Layer 5 of a small transformer language model trained on English Wikipedia (8 layers, counted from 0, width 128).
In attention head 2, each number of a token's query is one row of weights dot the token's vector x. The head spreads its attention over the tokens so far by the softmax of query dot key.

Query weights of the head. A number n stands for (n - 500) times 0.0014.
q0: 510 517 548 467 475 610 549 612 493 546 480 485 500 531 468 423 431 545 504 423 467 506 550 474 459 542 544 561 463 539 493 550 474 505 464 536 481 473 458 474 528 511 428 607 556 604 432 484 460 487 458 455 422 474 435 439 462 383 387 456 458 524 468 535 560 491 451 494 528 502 483 473 496 416 565 471 479 529 517 530 494 494 498 491 469 473 569 597 432 474 503 353 443 444 421 444 546 534 484 525 442 500 456 516 518 465 413 559 577 518 415 594 508 572 495 463 577 437 529 521 497 532 464 467 450 575 591 550
q1: 635 515 439 419 438 487 462 494 400 479 524 520 450 367 500 640 535 441 489 545 412 578 421 535 406 512 421 531 621 500 530 410 482 535 483 487 616 468 404 558 436 520 609 455 482 410 504 468 570 543 542 642 548 573 538 553 461 555 447 561 525 505 635 487 487 624 514 454 526 447 369 581 576 493 481 484 506 472 466 525 579 464 607 525 553 578 515 496 609 520 487 636 576 509 593 538 600 448 550 468 440 456 524 500 522 411 526 451 502 569 517 478 447 408 526 627 507 487 432 514 507 502 502 520 537 470 529 506
q2: 360 432 538 436 551 502 455 429 448 453 484 492 493 549 494 491 353 428 519 491 506 452 566 506 535 486 542 504 424 532 456 579 512 434 473 534 492 522 589 380 399 624 539 460 534 485 422 541 374 546 518 417 470 462 476 394 480 367 426 445 474 435 411 481 584 436 517 484 543 446 429 485 372 449 541 458 464 663 464 440 432 435 538 467 508 513 464 642 500 388 439 464 500 518 407 368 484 542 608 462 468 601 462 469 551 568 455 465 473 558 427 617 533 544 448 394 476 509 611 511 470 475 525 484 593 510 423 554
q3: 625 446 489 489 534 392 601 582 498 578 420 519 523 409 451 470 517 460 549 574 500 558 483 537 425 505 316 457 515 512 607 408 581 573 543 452 338 394 446 447 384 543 651 546 488 537 575 480 513 425 537 606 528 642 545 519 555 441 522 551 454 506 614 452 566 645 468 433 473 535 541 589 535 592 455 560 452 323 621 612 568 457 600 517 556 542 572 469 627 619 445 562 474 592 374 563 561 326 448 569 458 541 465 562 380 469 513 479 466 429 676 351 511 578 504 422 481 476 492 428 420 461 491 521 466 548 480 522
q4: 435 415 596 506 466 563 478 490 535 525 500 430 537 626 580 460 486 550 480 479 447 527 465 487 556 475 616 611 415 502 440 581 446 452 438 489 417 529 525 450 568 536 509 549 543 513 357 475 420 466 451 425 401 349 470 460 505 465 532 548 357 553 432 509 504 438 529 431 524 420 604 453 447 428 464 459 382 584 415 540 489 527 476 516 455 480 554 519 361 398 522 539 430 571 460 370 502 564 496 435 506 519 568 545 526 535 478 543 460 509 363 544 545 534 407 463 552 570 582 554 420 611 483 561 508 554 458 557
q5: 484 430 512 517 549 390 529 508 643 435 544 442 451 539 590 514 532 481 533 406 450 533 606 719 455 531 429 639 519 489 661 517 426 597 510 452 299 613 595 597 448 571 515 582 615 611 419 390 462 607 484 519 551 413 613 417 491 404 517 610 434 550 386 507 539 615 616 509 535 351 491 378 495 396 503 464 471 360 515 460 470 641 433 588 543 460 403 562 533 532 568 368 464 477 576 386 556 488 621 496 518 661 529 434 459 657 490 581 607 560 476 518 362 610 537 487 616 439 498 422 374 490 359 402 485 583 404 480
q6: 556 574 366 511 426 544 381 357 405 487 416 696 426 428 514 524 432 400 451 607 473 562 444 429 530 440 418 396 561 498 401 469 541 486 531 400 431 530 536 531 464 536 556 558 463 517 513 633 494 536 492 572 485 525 392 624 515 580 610 498 603 470 565 463 412 467 404 508 643 623 553 481 479 607 590 553 489 593 540 538 635 438 526 437 372 532 585 446 491 528 447 478 666 510 422 538 521 614 570 444 636 386 472 483 463 465 489 333 482 483 550 507 586 508 660 419 407 496 541 640 481 441 462 500 559 515 502 426
q7: 559 687 320 561 510 607 353 435 468 529 327 441 505 614 629 423 598 376 561 498 471 457 513 482 658 420 661 428 415 461 560 474 410 432 662 533 619 706 503 549 481 434 608 492 549 544 582 417 555 617 529 412 583 536 344 549 593 590 566 563 377 510 381 477 476 313 469 507 489 387 576 541 579 689 559 421 482 639 513 487 530 395 590 639 382 468 617 431 314 388 540 450 513 448 438 521 535 565 621 481 484 551 552 465 539 583 500 449 736 538 436 565 556 542 534 470 513 536 642 571 431 534 561 528 484 469 379 572
q8: 457 384 595 541 482 316 680 622 583 586 355 417 701 297 755 504 565 735 564 490 669 299 609 640 364 527 411 453 300 431 574 460 523 309 324 460 578 539 342 394 564 496 467 708 515 536 554 345 458 411 538 504 358 341 614 479 451 420 567 397 546 518 380 648 600 596 608 507 560 236 363 605 302 365 545 661 504 574 728 609 595 835 511 542 569 567 452 320 518 661 721 640 500 269 439 623 405 489 405 540 446 644 645 407 573 252 619 693 608 266 529 579 371 493 489 461 536 423 448 528 403 551 302 617 416 441 371 710
q9: 678 887 341 372 578 545 418 353 385 504 587 277 523 790 573 313 256 587 591 611 529 306 504 639 544 401 401 488 752 638 305 532 398 555 649 344 568 476 599 126 425 587 665 769 538 577 384 458 359 619 466 576 452 479 559 565 336 616 314 547 373 524 234 612 614 330 455 278 442 405 367 580 581 778 571 661 403 484 577 392 641 452 701 496 482 773 301 500 413 528 374 602 630 605 822 223 578 641 622 362 526 454 512 634 592 585 488 548 467 404 392 601 552 554 484 547 559 382 607 472 209 472 305 388 428 585 517 425
q10: 387 472 441 623 515 649 429 524 390 353 546 680 257 375 537 546 214 462 382 533 508 618 195 652 473 475 697 446 560 743 377 581 627 667 615 512 500 635 496 508 575 530 393 484 663 554 504 813 665 576 621 611 616 446 459 463 564 435 599 669 467 355 229 404 512 612 532 246 357 389 398 750 563 399 227 419 554 524 320 592 357 190 523 478 444 309 469 631 591 340 576 476 329 757 626 266 526 338 484 565 414 536 353 337 473 605 760 367 512 683 473 492 492 618 606 504 530 597 306 572 496 434 544 479 512 761 589 404
q11: 400 482 642 441 449 549 618 758 273 269 381 467 334 666 833 417 462 513 639 542 509 187 421 543 457 458 540 273 190 764 368 465 598 737 495 706 326 470 500 562 559 396 509 514 439 615 304 578 766 487 253 660 438 505 436 303 380 518 600 607 681 504 641 548 666 388 276 722 310 265 612 644 370 597 431 356 469 576 259 741 573 491 738 398 500 624 580 291 444 376 517 741 154 564 505 410 513 354 371 574 561 288 553 206 500 549 530 344 269 587 465 778 483 145 751 509 530 655 504 603 369 669 459 613 569 673 606 491
q12: 412 599 491 551 407 454 485 419 214 645 456 490 729 652 665 707 539 433 661 332 279 554 178 594 724 412 454 726 614 461 218 363 500 423 823 137 274 518 496 656 650 558 533 423 539 655 360 689 314 223 266 445 390 587 336 452 235 332 158 385 308 689 628 749 449 573 391 399 748 592 478 839 565 673 590 418 633 324 592 603 593 613 427 601 601 540 463 542 567 514 589 588 468 382 481 635 381 398 457 555 490 438 682 335 695 491 185 366 135 334 659 634 540 602 560 404 544 693 827 616 495 413 622 622 361 353 414 608
q13: 495 366 621 592 292 343 339 212 891 680 640 440 476 344 452 550 571 696 249 206 857 387 385 707 549 644 316 272 380 452 524 410 675 600 325 625 686 213 377 626 428 539 556 542 442 420 574 407 699 235 157 533 560 404 383 424 544 530 680 369 284 594 330 440 739 340 625 534 125 377 609 927 791 625 646 252 731 571 672 397 495 267 510 423 389 398 555 191 480 223 319 617 470 360 631 438 388 651 364 588 680 165 455 583 176 350 134 721 665 604 236 614 372 706 541 595 500 535 505 495 515 560 695 473 426 616 276 582
q14: 615 438 462 586 698 557 450 583 535 467 690 283 694 475 737 564 716 773 596 557 755 473 315 505 221 734 671 339 706 522 630 607 426 627 735 171 673 459 339 763 624 715 334 431 367 514 160 596 477 409 451 418 481 148 241 553 550 509 462 703 544 385 579 657 420 587 324 653 462 629 447 371 362 695 481 662 692 391 712 447 518 785 542 146 334 428 467 519 688 364 373 547 243 22 358 481 301 296 500 414 726 568 430 573 412 626 362 445 505 569 607 465 587 517 457 347 759 575 447 291 325 229 314 460 700 537 495 601
q15: 560 667 160 528 661 205 440 341 645 685 540 465 218 540 721 582 785 351 364 601 419 368 403 486 809 90 335 596 531 351 719 398 618 349 633 546 750 446 669 537 139 523 524 672 368 500 605 610 545 582 293 597 310 352 347 254 330 220 600 599 412 413 477 334 458 461 325 701 623 623 570 550 518 532 596 320 263 580 598 524 792 523 606 340 248 357 519 414 359 742 658 575 314 429 209 372 415 433 408 440 603 500 454 709 449 458 646 277 424 646 606 495 63 281 434 280 419 635 443 568 422 347 296 629 519 421 572 476
q16: 494 417 528 566 461 452 530 429 446 528 433 496 525 591 504 451 375 464 417 493 418 549 487 446 623 437 552 453 525 535 440 667 465 429 538 495 448 489 493 556 575 442 522 551 564 403 406 599 422 428 465 464 391 500 606 380 553 511 506 511 529 565 450 425 433 485 441 507 513 457 521 453 453 529 563 465 375 642 545 400 529 560 489 486 373 408 480 581 520 445 484 472 552 516 498 468 536 686 498 514 603 512 440 426 553 496 420 574 451 511 462 512 567 508 410 387 525 480 510 516 533 533 468 514 556 465 511 504
q17: 524 477 485 466 551 479 500 527 540 530 459 457 494 543 537 497 562 570 509 567 503 539 530 560 443 503 451 445 531 509 542 500 441 475 513 449 549 461 509 398 439 541 544 488 542 550 570 535 640 508 439 410 510 509 495 514 531 486 456 514 451 446 500 425 581 493 608 457 428 532 508 513 587 561 329 577 535 455 460 543 433 581 543 600 527 565 461 479 464 526 588 451 371 561 515 526 528 461 478 430 478 463 564 539 460 377 500 520 569 489 489 318 481 523 480 495 548 547 553 445 546 487 556 512 446 540 475 493
q18: 525 470 515 460 636 565 398 498 518 400 475 370 538 665 509 500 555 506 545 463 485 533 483 533 443 529 616 461 536 435 606 571 548 491 511 473 400 635 535 508 534 431 420 535 432 432 607 515 397 496 563 393 494 511 613 522 478 486 634 542 421 537 444 552 515 547 519 496 551 580 484 389 524 485 440 552 400 672 538 395 506 578 498 402 454 520 529 417 398 360 494 475 640 394 443 453 432 635 599 546 585 517 517 439 424 488 434 518 417 486 463 500 363 435 599 548 492 462 406 510 363 594 504 522 461 398 403 462
q19: 587 484 613 474 411 361 428 652 507 552 388 390 481 447 475 380 450 533 504 455 520 533 455 606 502 519 384 564 474 616 451 592 533 601 554 395 520 416 386 585 474 548 458 433 662 588 498 396 479 444 608 519 494 425 513 534 435 531 439 481 481 469 520 572 586 557 380 430 484 441 552 490 547 563 514 587 514 428 536 411 506 469 535 526 430 549 565 589 494 611 556 496 478 504 389 590 441 519 467 562 521 570 416 589 471 478 531 562 524 390 549 521 556 532 376 444 458 512 502 544 397 500 500 534 539 563 563 439
q20: 455 617 445 556 405 542 371 397 590 572 524 640 464 451 451 589 606 530 526 647 561 519 391 416 519 357 576 370 447 411 462 456 558 387 556 583 446 577 446 430 509 511 480 426 403 437 612 736 636 528 504 507 509 570 423 573 621 580 529 434 643 539 568 439 447 486 538 532 608 621 444 556 521 609 543 528 513 549 560 536 564 476 502 426 393 517 513 349 580 524 449 500 504 424 456 599 502 470 461 472 592 374 605 571 487 386 455 491 491 552 548 422 528 420 631 498 494 533 467 585 478 500 576 495 456 458 557 439
q21: 489 414 496 402 440 563 506 535 557 414 466 496 521 562 610 591 391 434 535 517 539 561 456 506 522 477 573 419 500 500 475 498 544 425 361 494 493 498 461 446 498 484 370 470 504 580 478 519 446 570 513 643 444 400 449 451 473 494 615 475 368 498 488 581 492 451 487 379 486 349 421 545 426 490 525 416 464 484 429 603 486 429 516 533 566 477 596 590 482 442 537 486 296 561 456 500 583 506 340 470 570 629 430 486 536 442 486 469 535 486 431 478 598 521 435 445 560 526 562 615 537 420 416 466 375 554 367 635
q22: 472 604 421 554 498 540 331 404 496 475 620 663 519 439 314 377 488 526 453 444 516 537 509 388 476 540 402 481 597 463 502 469 604 578 619 502 471 572 422 548 525 564 569 472 382 448 485 588 400 466 434 445 614 470 374 510 517 563 442 381 624 543 636 539 465 523 633 536 473 717 510 543 542 511 482 468 577 553 511 541 428 455 435 471 510 578 460 493 545 436 477 511 649 343 544 507 447 449 543 458 521 391 520 487 422 467 511 425 509 532 474 400 397 477 542 609 485 403 455 406 610 478 603 446 626 498 623 428
q23: 500 686 371 464 298 439 257 396 422 515 477 596 442 245 459 528 493 524 469 661 687 528 454 350 448 303 525 493 599 631 356 344 583 593 540 655 703 531 413 675 529 685 518 459 219 514 595 661 445 368 399 426 560 515 410 500 510 567 573 294 724 269 500 398 586 666 435 507 525 746 560 560 557 638 500 675 472 568 400 599 517 381 380 220 437 469 525 427 503 493 351 518 543 292 574 398 455 486 356 454 691 500 507 510 518 263 531 465 475 213 578 454 336 342 742 534 459 418 430 490 692 190 471 432 582 518 548 507
q24: 474 366 468 492 515 524 480 298 538 489 637 514 328 622 725 429 520 645 357 470 410 487 529 578 547 718 354 539 505 513 405 418 424 703 535 518 536 616 440 620 595 529 451 492 573 405 437 464 505 516 324 567 580 666 505 563 459 482 530 505 494 615 410 400 556 624 512 395 704 443 630 500 477 545 407 575 561 487 444 576 487 298 429 490 479 462 556 579 568 535 562 422 460 505 689 408 495 562 423 583 427 453 521 516 445 519 662 484 598 429 500 698 354 448 349 623 503 599 523 453 592 537 620 398 531 612 461 418
q25: 602 707 463 743 436 467 245 469 538 560 205 480 429 398 554 565 517 347 651 483 243 496 384 299 590 430 392 562 447 684 539 632 604 342 647 507 175 287 360 478 357 669 470 314 338 639 634 466 500 715 785 737 573 558 294 514 521 649 519 443 615 334 496 420 448 527 483 592 478 531 407 319 514 551 618 300 643 493 581 756 447 525 653 461 480 415 415 511 594 566 450 478 562 398 561 440 376 440 351 446 720 450 362 650 340 591 305 446 470 543 504 544 342 653 541 384 546 353 666 586 468 427 297 496 500 368 599 639
q26: 335 351 597 516 305 634 513 697 450 550 409 565 570 383 466 532 443 637 516 572 641 492 660 429 346 788 586 588 581 634 562 568 445 593 574 496 536 598 349 293 483 369 443 769 271 661 345 842 566 508 573 535 556 303 665 645 344 376 302 754 547 425 544 520 410 470 433 321 385 534 523 448 427 504 700 335 500 655 374 558 508 516 544 136 469 329 209 550 496 322 583 423 710 438 517 648 617 477 446 470 615 861 516 185 340 484 456 476 760 623 632 234 607 565 549 747 551 601 413 417 401 431 211 513 314 403 622 579
q27: 540 453 708 551 528 496 465 457 539 458 389 460 472 478 509 843 426 411 520 449 453 679 504 370 423 716 160 684 310 563 460 517 583 595 788 640 495 644 500 450 593 435 521 701 335 632 353 521 544 520 222 618 744 605 532 512 440 459 394 704 596 638 483 533 408 388 313 456 297 540 504 369 319 661 526 144 372 467 312 424 396 476 533 353 385 695 238 704 646 587 351 195 272 417 630 466 556 384 754 641 618 741 574 508 442 475 447 366 860 455 681 554 370 378 462 430 327 359 800 355 467 363 428 518 362 434 638 432
q28: 494 310 479 570 592 793 364 495 655 560 585 591 587 364 287 500 550 536 479 565 772 370 411 319 614 652 328 636 652 550 302 432 439 611 614 615 210 495 349 283 619 728 156 656 561 358 635 653 515 448 280 384 231 298 397 435 393 735 462 464 450 277 231 353 612 229 252 500 85 388 704 463 63 463 183 655 521 580 319 852 464 635 521 424 599 500 611 299 707 617 531 431 172 480 185 576 612 357 560 783 494 901 888 469 322 574 817 722 614 370 442 426 308 467 71 188 274 654 619 541 432 812 522 770 643 532 275 641
q29: 606 636 612 609 612 733 532 460 480 662 403 588 612 528 672 707 371 542 546 565 451 571 219 353 496 527 583 411 685 261 331 526 428 608 579 542 538 517 723 522 461 521 679 713 441 521 361 584 405 504 463 373 774 536 542 634 653 241 294 446 370 336 637 572 465 524 433 508 671 327 230 415 227 295 620 383 599 526 845 522 401 580 411 619 377 455 470 544 420 732 366 604 401 742 590 456 724 267 571 603 595 210 155 420 419 556 513 852 513 492 343 787 454 237 317 369 333 530 508 312 584 491 618 304 657 659 540 684
q30: 385 450 335 332 852 603 638 537 420 577 514 375 689 457 359 469 450 522 605 760 422 600 354 548 531 472 410 478 479 268 329 318 453 551 418 491 570 478 382 469 386 404 387 773 182 739 518 560 621 452 584 393 327 727 396 222 637 592 555 410 523 684 620 363 576 625 488 243 450 500 567 337 492 146 325 505 268 334 805 546 552 364 655 487 692 359 380 568 635 620 387 478 402 338 709 455 151 500 472 352 158 273 695 470 354 602 430 413 892 658 354 558 670 845 491 702 457 527 580 452 443 567 577 505 784 438 616 559
q31: 529 336 562 427 526 433 557 343 412 746 419 481 183 571 702 264 400 621 622 684 532 530 566 317 552 476 617 719 551 584 688 735 481 374 455 399 803 586 657 487 514 487 473 678 860 646 618 674 418 795 550 271 668 151 470 513 560 570 491 169 589 522 620 452 280 653 553 624 713 349 442 619 331 535 394 128 518 617 335 596 255 548 522 483 500 581 687 281 535 415 574 729 673 513 509 369 285 590 463 209 608 315 597 760 491 336 491 239 418 430 500 404 578 524 338 776 457 531 383 357 557 558 732 609 579 286 763 546

Each question shows a short text with each token's key, already scaled and adjusted for position as the last token sees it. A number n stands for (n - 500) times 0.003.

Then comes the last token's vector x. A number n stands for (n - 500) times 0.0061.

0 " se": 485 512 516 492 522 403 648 376 327 495 201 558 529 696 545 575 495 474 527 564 510 538 592 472 390 489 649 219 578 505 460 418
1 "ri": 523 521 492 492 496 384 569 361 494 490 365 448 466 633 619 565 512 482 516 482 607 476 613 512 481 432 561 369 562 631 376 505
2 "al": 510 487 464 516 525 418 490 523 438 412 328 346 514 726 673 571 512 502 505 493 535 493 541 514 437 449 672 306 596 652 382 581
3 " on": 523 525 475 467 544 377 679 376 336 527 170 518 524 714 585 517 504 482 495 565 516 545 570 498 359 449 745 196 554 515 511 410
4 " d": 507 508 524 493 478 424 532 483 395 556 347 495 488 648 588 420 503 537 491 504 569 507 520 483 497 493 678 177 530 486 509 372
x: 513 449 491 498 355 516 331 690 284 693 308 548 475 658 584 458 538 409 500 318 813 502 513 467 452 689 490 482 479 456 693 394 424 482 96 373 414 476 396 606 359 517 596 611 401 636 431 527 403 662 436 531 535 353 547 446 318 603 432 494 497 538 600 541 441 437 307 635 533 486 658 363 522 605 509 546 556 532 640 464 588 345 471 356 549 478 390 371 214 490 341 380 421 460 412 604 604 474 507 376 464 335 537 470 637 372 541 443 458 248 499 385 628 349 355 557 690 545 432 504 451 447 527 290 533 477 319 627
Which token does the last token look at most? 3 " on"

0 " published": 478 467 513 493 536 474 576 428 356 446 251 434 497 564 542 619 488 492 480 510 536 523 486 525 399 556 656 247 521 441 542 342
1 " a": 493 500 486 529 545 383 673 381 320 522 111 560 503 698 567 559 486 495 517 581 491 550 572 535 320 487 703 253 524 518 546 381
2 " ": 512 497 500 512 551 422 632 472 377 575 284 525 475 676 622 511 521 486 500 543 502 508 547 516 411 465 718 269 581 471 521 440
3 "s": 476 548 488 484 430 432 589 483 412 460 381 571 422 451 466 482 487 520 501 507 537 439 604 547 380 543 501 417 441 527 547 593
4 "ci": 512 471 495 511 470 475 580 499 332 482 326 620 398 633 471 314 465 515 457 518 551 456 557 484 403 366 650 382 161 412 349 548
x: 515 354 439 617 515 477 354 534 450 469 274 442 733 421 541 597 657 508 478 304 628 452 495 510 469 517 390 192 730 542 580 403 465 412 227 652 533 388 636 505 421 412 570 452 594 503 323 562 266 695 559 523 533 345 497 716 404 539 530 508 451 607 708 556 576 450 358 497 454 484 513 426 615 706 591 493 501 569 554 608 560 463 548 449 591 360 610 209 376 515 521 407 583 359 471 702 490 552 655 407 493 417 473 519 334 685 289 388 385 522 530 398 592 505 429 435 571 685 649 614 590 457 822 254 406 517 395 560
Which token does the last token look at most? 1 " a"

0 "le": 490 474 498 502 561 391 684 425 357 524 236 549 597 743 587 513 509 490 537 556 492 553 560 508 365 449 744 207 662 501 537 440
1 "ment": 496 498 493 491 569 414 657 447 388 520 258 558 585 706 589 562 491 477 531 553 498 543 547 496 344 456 749 219 619 509 526 480
2 "ary": 501 501 472 495 570 408 648 429 356 522 229 563 597 697 525 552 497 479 527 542 492 536 562 507 351 477 782 159 562 485 531 445
3 " school": 513 476 479 464 557 456 573 461 390 503 267 603 582 617 632 594 489 511 488 518 537 505 534 491 379 464 700 182 558 471 529 413
4 " student": 527 467 478 477 552 493 546 467 378 467 260 559 669 609 588 543 476 504 514 480 547 498 542 483 379 476 613 139 510 452 517 380
x: 524 452 525 529 339 488 434 568 202 522 274 601 478 587 571 310 676 284 482 385 726 504 445 432 523 413 613 305 609 267 455 399 292 564 191 422 363 296 456 552 365 479 451 484 445 607 403 680 393 483 472 559 497 373 437 463 396 453 426 437 398 553 691 454 459 447 345 470 464 465 643 521 594 599 596 680 541 609 633 460 696 391 631 348 673 367 488 572 443 590 427 561 613 373 417 707 606 460 429 638 219 580 505 482 593 460 409 466 319 383 653 464 533 392 382 548 605 593 596 497 443 530 459 317 470 536 429 556
Which two tokens does the last token look at most, in order? 2 "ary", 4 " student"

0 " ": 488 506 481 525 580 369 721 409 307 559 163 565 564 674 534 513 503 490 532 569 495 567 558 523 327 449 712 228 541 495 529 422
1 " |": 489 531 413 568 497 276 684 408 356 563 214 563 501 571 522 472 464 505 466 528 562 556 584 573 375 498 658 308 463 514 502 428
2 " ": 513 514 480 513 560 345 623 440 348 509 353 363 544 706 670 452 523 520 477 519 524 526 569 532 469 486 631 334 396 447 447 337
3 " |": 543 505 462 564 452 281 625 455 370 496 301 460 458 542 618 465 506 550 395 511 578 513 576 573 442 559 585 462 423 479 495 438
4 " ": 473 476 502 517 535 349 583 459 343 448 437 257 528 681 797 453 497 523 467 497 545 499 548 523 526 503 576 437 355 383 462 345
x: 645 422 363 538 489 588 400 644 508 660 304 669 440 473 420 460 548 461 467 396 549 380 671 387 361 484 505 450 634 494 517 479 328 545 223 551 384 296 584 534 491 685 657 442 243 467 454 549 382 725 510 676 490 451 442 478 518 603 562 523 547 483 529 519 560 413 443 693 436 487 567 22 501 676 512 596 628 500 537 536 569 474 572 464 515 513 369 434 359 600 277 330 471 308 454 716 622 606 491 399 511 441 471 675 545 451 341 399 371 394 594 456 697 248 434 566 556 461 424 518 493 468 495 260 512 554 490 509
Which token does the last token look at most, and with what share of its attention? 1 " |", with about 50%

0 "s": 479 480 494 514 566 395 691 422 349 553 218 537 575 727 530 495 500 473 522 558 493 549 547 510 331 414 810 222 558 477 523 446
1 ",": 472 509 473 525 597 368 726 407 299 574 151 554 551 698 546 496 490 482 516 556 501 578 552 521 317 444 737 188 521 488 563 407
2 " she": 516 447 501 468 569 486 580 466 359 527 327 509 546 670 482 442 481 499 507 514 513 517 541 476 386 473 593 263 399 519 451 320
3 " was": 518 488 483 453 563 392 661 375 384 497 147 434 499 653 550 501 522 504 517 553 532 561 564 484 397 467 738 325 533 508 528 351
4 " also": 501 496 528 442 533 426 574 374 434 495 278 366 540 612 525 494 533 496 511 532 506 530 554 447 436 533 629 357 464 466 511 265
x: 508 553 550 514 443 418 267 534 501 551 445 609 639 553 394 435 675 207 390 241 641 455 562 367 436 672 652 295 621 502 376 409 544 369 173 320 330 296 556 520 359 426 655 489 312 418 449 625 459 630 453 592 567 354 660 597 340 708 469 566 424 372 535 531 523 416 460 540 536 503 514 449 481 608 605 770 578 416 553 411 507 426 393 486 704 306 425 562 323 465 477 524 495 428 469 653 658 433 527 555 539 547 589 585 528 433 431 604 525 392 567 476 418 373 432 477 513 369 495 428 449 497 271 243 576 347 446 511
Which token does the last token look at most? 3 " was"

0 " ": 488 506 481 525 580 369 721 409 307 559 163 565 564 674 534 513 503 490 532 569 495 567 558 523 327 449 712 228 541 495 529 422
1 " |": 489 531 413 568 497 276 684 408 356 563 214 563 501 571 522 472 464 505 466 528 562 556 584 573 375 498 658 308 463 514 502 428
2 " ": 513 514 480 513 560 345 623 440 348 509 353 363 544 706 670 452 523 520 477 519 524 526 569 532 469 486 631 334 396 447 447 337
3 " |": 543 505 462 564 452 281 625 455 370 496 301 460 458 542 618 465 506 550 395 511 578 513 576 573 442 559 585 462 423 479 495 438
4 " ": 473 476 502 517 535 349 583 459 343 448 437 257 528 681 797 453 497 523 467 497 545 499 548 523 526 503 576 437 355 383 462 345
x: 645 422 363 538 489 588 400 644 508 660 304 669 440 473 420 460 548 461 467 396 549 380 671 387 361 484 505 450 634 494 517 479 328 545 223 551 384 296 584 534 491 685 657 442 243 467 454 549 382 725 510 676 490 451 442 478 518 603 562 523 547 483 529 519 560 413 443 693 436 487 567 22 501 676 512 596 628 500 537 536 569 474 572 464 515 513 369 434 359 600 277 330 471 308 454 716 622 606 491 399 511 441 471 675 545 451 341 399 371 394 594 456 697 248 434 566 556 461 424 518 493 468 495 260 512 554 490 509
Which two tokens does the last token look at most, in order? 1 " |", 3 " |"

0 "te": 505 487 519 497 549 405 659 406 347 522 254 564 629 730 588 551 518 480 531 549 505 528 574 503 336 461 716 235 656 512 539 468
1 " House": 490 502 462 497 544 436 587 442 419 502 284 587 564 648 526 518 517 506 495 525 524 534 558 487 435 550 736 166 593 535 594 388
2 ".": 492 498 462 518 550 357 702 433 338 548 185 488 596 693 547 549 484 488 494 556 533 575 575 558 348 407 714 207 555 506 583 344
3 " President": 502 486 507 461 518 478 572 434 403 520 253 509 556 648 466 494 482 511 506 502 549 501 568 518 424 532 586 221 556 518 513 285
4 " E": 514 516 497 439 517 467 560 414 484 558 367 639 618 634 392 431 496 514 528 485 489 483 560 521 481 658 635 351 450 535 461 245
x: 521 566 401 453 309 596 349 635 190 621 237 701 658 497 489 608 556 354 497 438 725 576 400 529 506 575 611 355 360 369 500 368 380 592 126 416 321 412 454 437 466 430 606 538 404 672 481 537 503 555 400 482 491 246 715 526 458 599 400 429 469 425 610 582 550 531 404 442 500 394 613 276 520 581 604 566 520 543 707 535 556 494 563 444 588 464 593 352 451 743 498 379 367 479 629 566 436 494 609 481 428 343 499 388 631 521 312 444 416 305 533 614 551 402 478 447 326 601 479 442 408 528 411 359 572 526 450 514
Which token does the last token look at most? 2 "."

0 "cy": 494 477 501 517 548 418 645 468 359 455 241 542 575 720 565 537 509 499 538 529 514 536 562 515 330 526 743 240 639 451 502 439
1 "cle": 493 482 511 472 548 410 624 447 365 444 271 531 601 752 567 541 501 481 522 540 515 538 578 504 356 516 725 221 656 456 468 448
2 "s": 507 514 503 495 558 404 656 430 388 540 262 519 640 714 586 569 486 466 511 551 500 540 552 506 393 419 780 212 612 498 573 447
3 " with": 528 501 487 464 587 384 688 388 305 559 142 508 552 697 554 527 492 479 497 561 530 561 560 494 343 450 708 208 518 536 535 388
4 " ": 510 514 497 481 554 385 668 423 345 598 273 490 545 729 561 495 505 508 487 557 526 522 559 498 399 445 714 266 516 485 466 371
x: 471 430 436 434 396 602 433 642 394 653 294 680 476 537 551 387 554 295 558 360 697 439 533 371 476 566 618 385 543 421 478 404 391 422 145 467 324 332 506 513 250 493 677 490 406 580 469 637 424 716 522 572 551 398 481 539 459 634 493 412 452 552 591 461 483 476 302 605 373 424 630 126 566 530 471 706 493 587 502 495 573 474 670 465 541 403 450 437 287 599 419 438 365 554 464 637 626 476 526 502 475 411 462 642 555 348 408 458 307 389 528 460 661 244 416 473 623 461 471 538 469 513 473 219 419 430 411 564
Which token does the last token look at most? 3 " with"

0 " and": 477 496 486 511 605 381 718 396 313 539 136 537 549 698 577 502 502 500 521 565 482 585 551 513 316 438 732 209 533 512 536 421
1 " other": 484 534 497 500 498 494 532 375 386 464 380 507 588 640 584 452 506 507 498 526 488 463 625 483 380 516 505 297 400 513 445 294
2 " ": 493 515 490 506 528 457 599 464 387 596 373 521 565 660 673 525 519 496 502 519 502 498 548 478 470 465 683 261 580 466 439 439
3 "fin": 461 513 451 488 461 470 508 466 369 431 346 525 407 491 425 503 523 552 447 462 547 478 613 525 433 583 493 390 469 570 465 643
4 "an": 493 522 452 479 487 491 552 503 378 355 408 403 603 729 671 510 499 527 525 434 582 450 489 512 321 400 449 361 564 403 512 435
x: 637 561 531 389 440 454 485 601 504 407 307 598 612 607 410 453 509 393 506 428 524 529 523 470 474 522 441 533 692 483 514 431 309 541 430 399 343 348 511 407 411 657 409 560 536 484 443 585 406 501 516 509 568 284 407 386 415 211 632 542 412 342 448 433 497 387 449 471 502 397 451 593 651 609 397 537 792 448 457 376 643 305 496 417 542 356 456 460 369 542 398 485 374 350 510 820 840 248 338 514 449 391 499 475 540 724 192 519 214 461 621 495 689 368 303 369 589 530 540 654 467 437 612 310 472 617 477 522
Which two tokens does the last token look at most, in order? 0 " and", 1 " other"

0 " University": 510 511 481 506 547 471 578 524 414 456 315 514 507 566 493 489 527 561 497 513 504 524 521 585 421 575 734 252 403 493 684 350
1 "’": 555 468 517 502 519 506 582 490 375 462 335 400 530 598 486 484 492 526 468 520 477 542 505 528 444 497 675 183 424 505 632 372
2 "s": 522 459 483 475 581 427 634 408 372 526 249 428 513 643 550 491 482 477 511 584 465 534 545 495 396 330 806 211 513 481 660 422
3 " ": 505 485 499 496 588 412 644 431 338 577 316 506 492 645 599 521 499 495 510 570 494 509 543 489 407 416 773 249 466 474 545 465
4 "land": 516 445 495 473 536 489 522 483 387 367 346 581 436 401 601 555 546 522 494 472 577 464 555 490 379 465 585 405 394 523 502 636
x: 627 310 475 460 479 632 452 565 304 634 375 534 390 540 602 415 668 334 520 416 515 477 356 376 470 551 520 416 776 482 581 437 314 535 137 674 429 217 624 633 380 515 525 455 428 542 525 696 353 645 516 426 352 321 531 385 348 423 524 534 529 544 795 552 544 560 417 492 669 572 540 633 520 483 588 639 627 590 524 301 447 301 534 337 502 484 473 459 441 592 493 454 421 513 424 497 637 464 455 360 396 579 438 509 608 660 364 408 469 535 567 493 651 322 394 469 689 455 476 491 446 287 352 429 516 280 400 518
Which token does the last token look at most? 4 "land"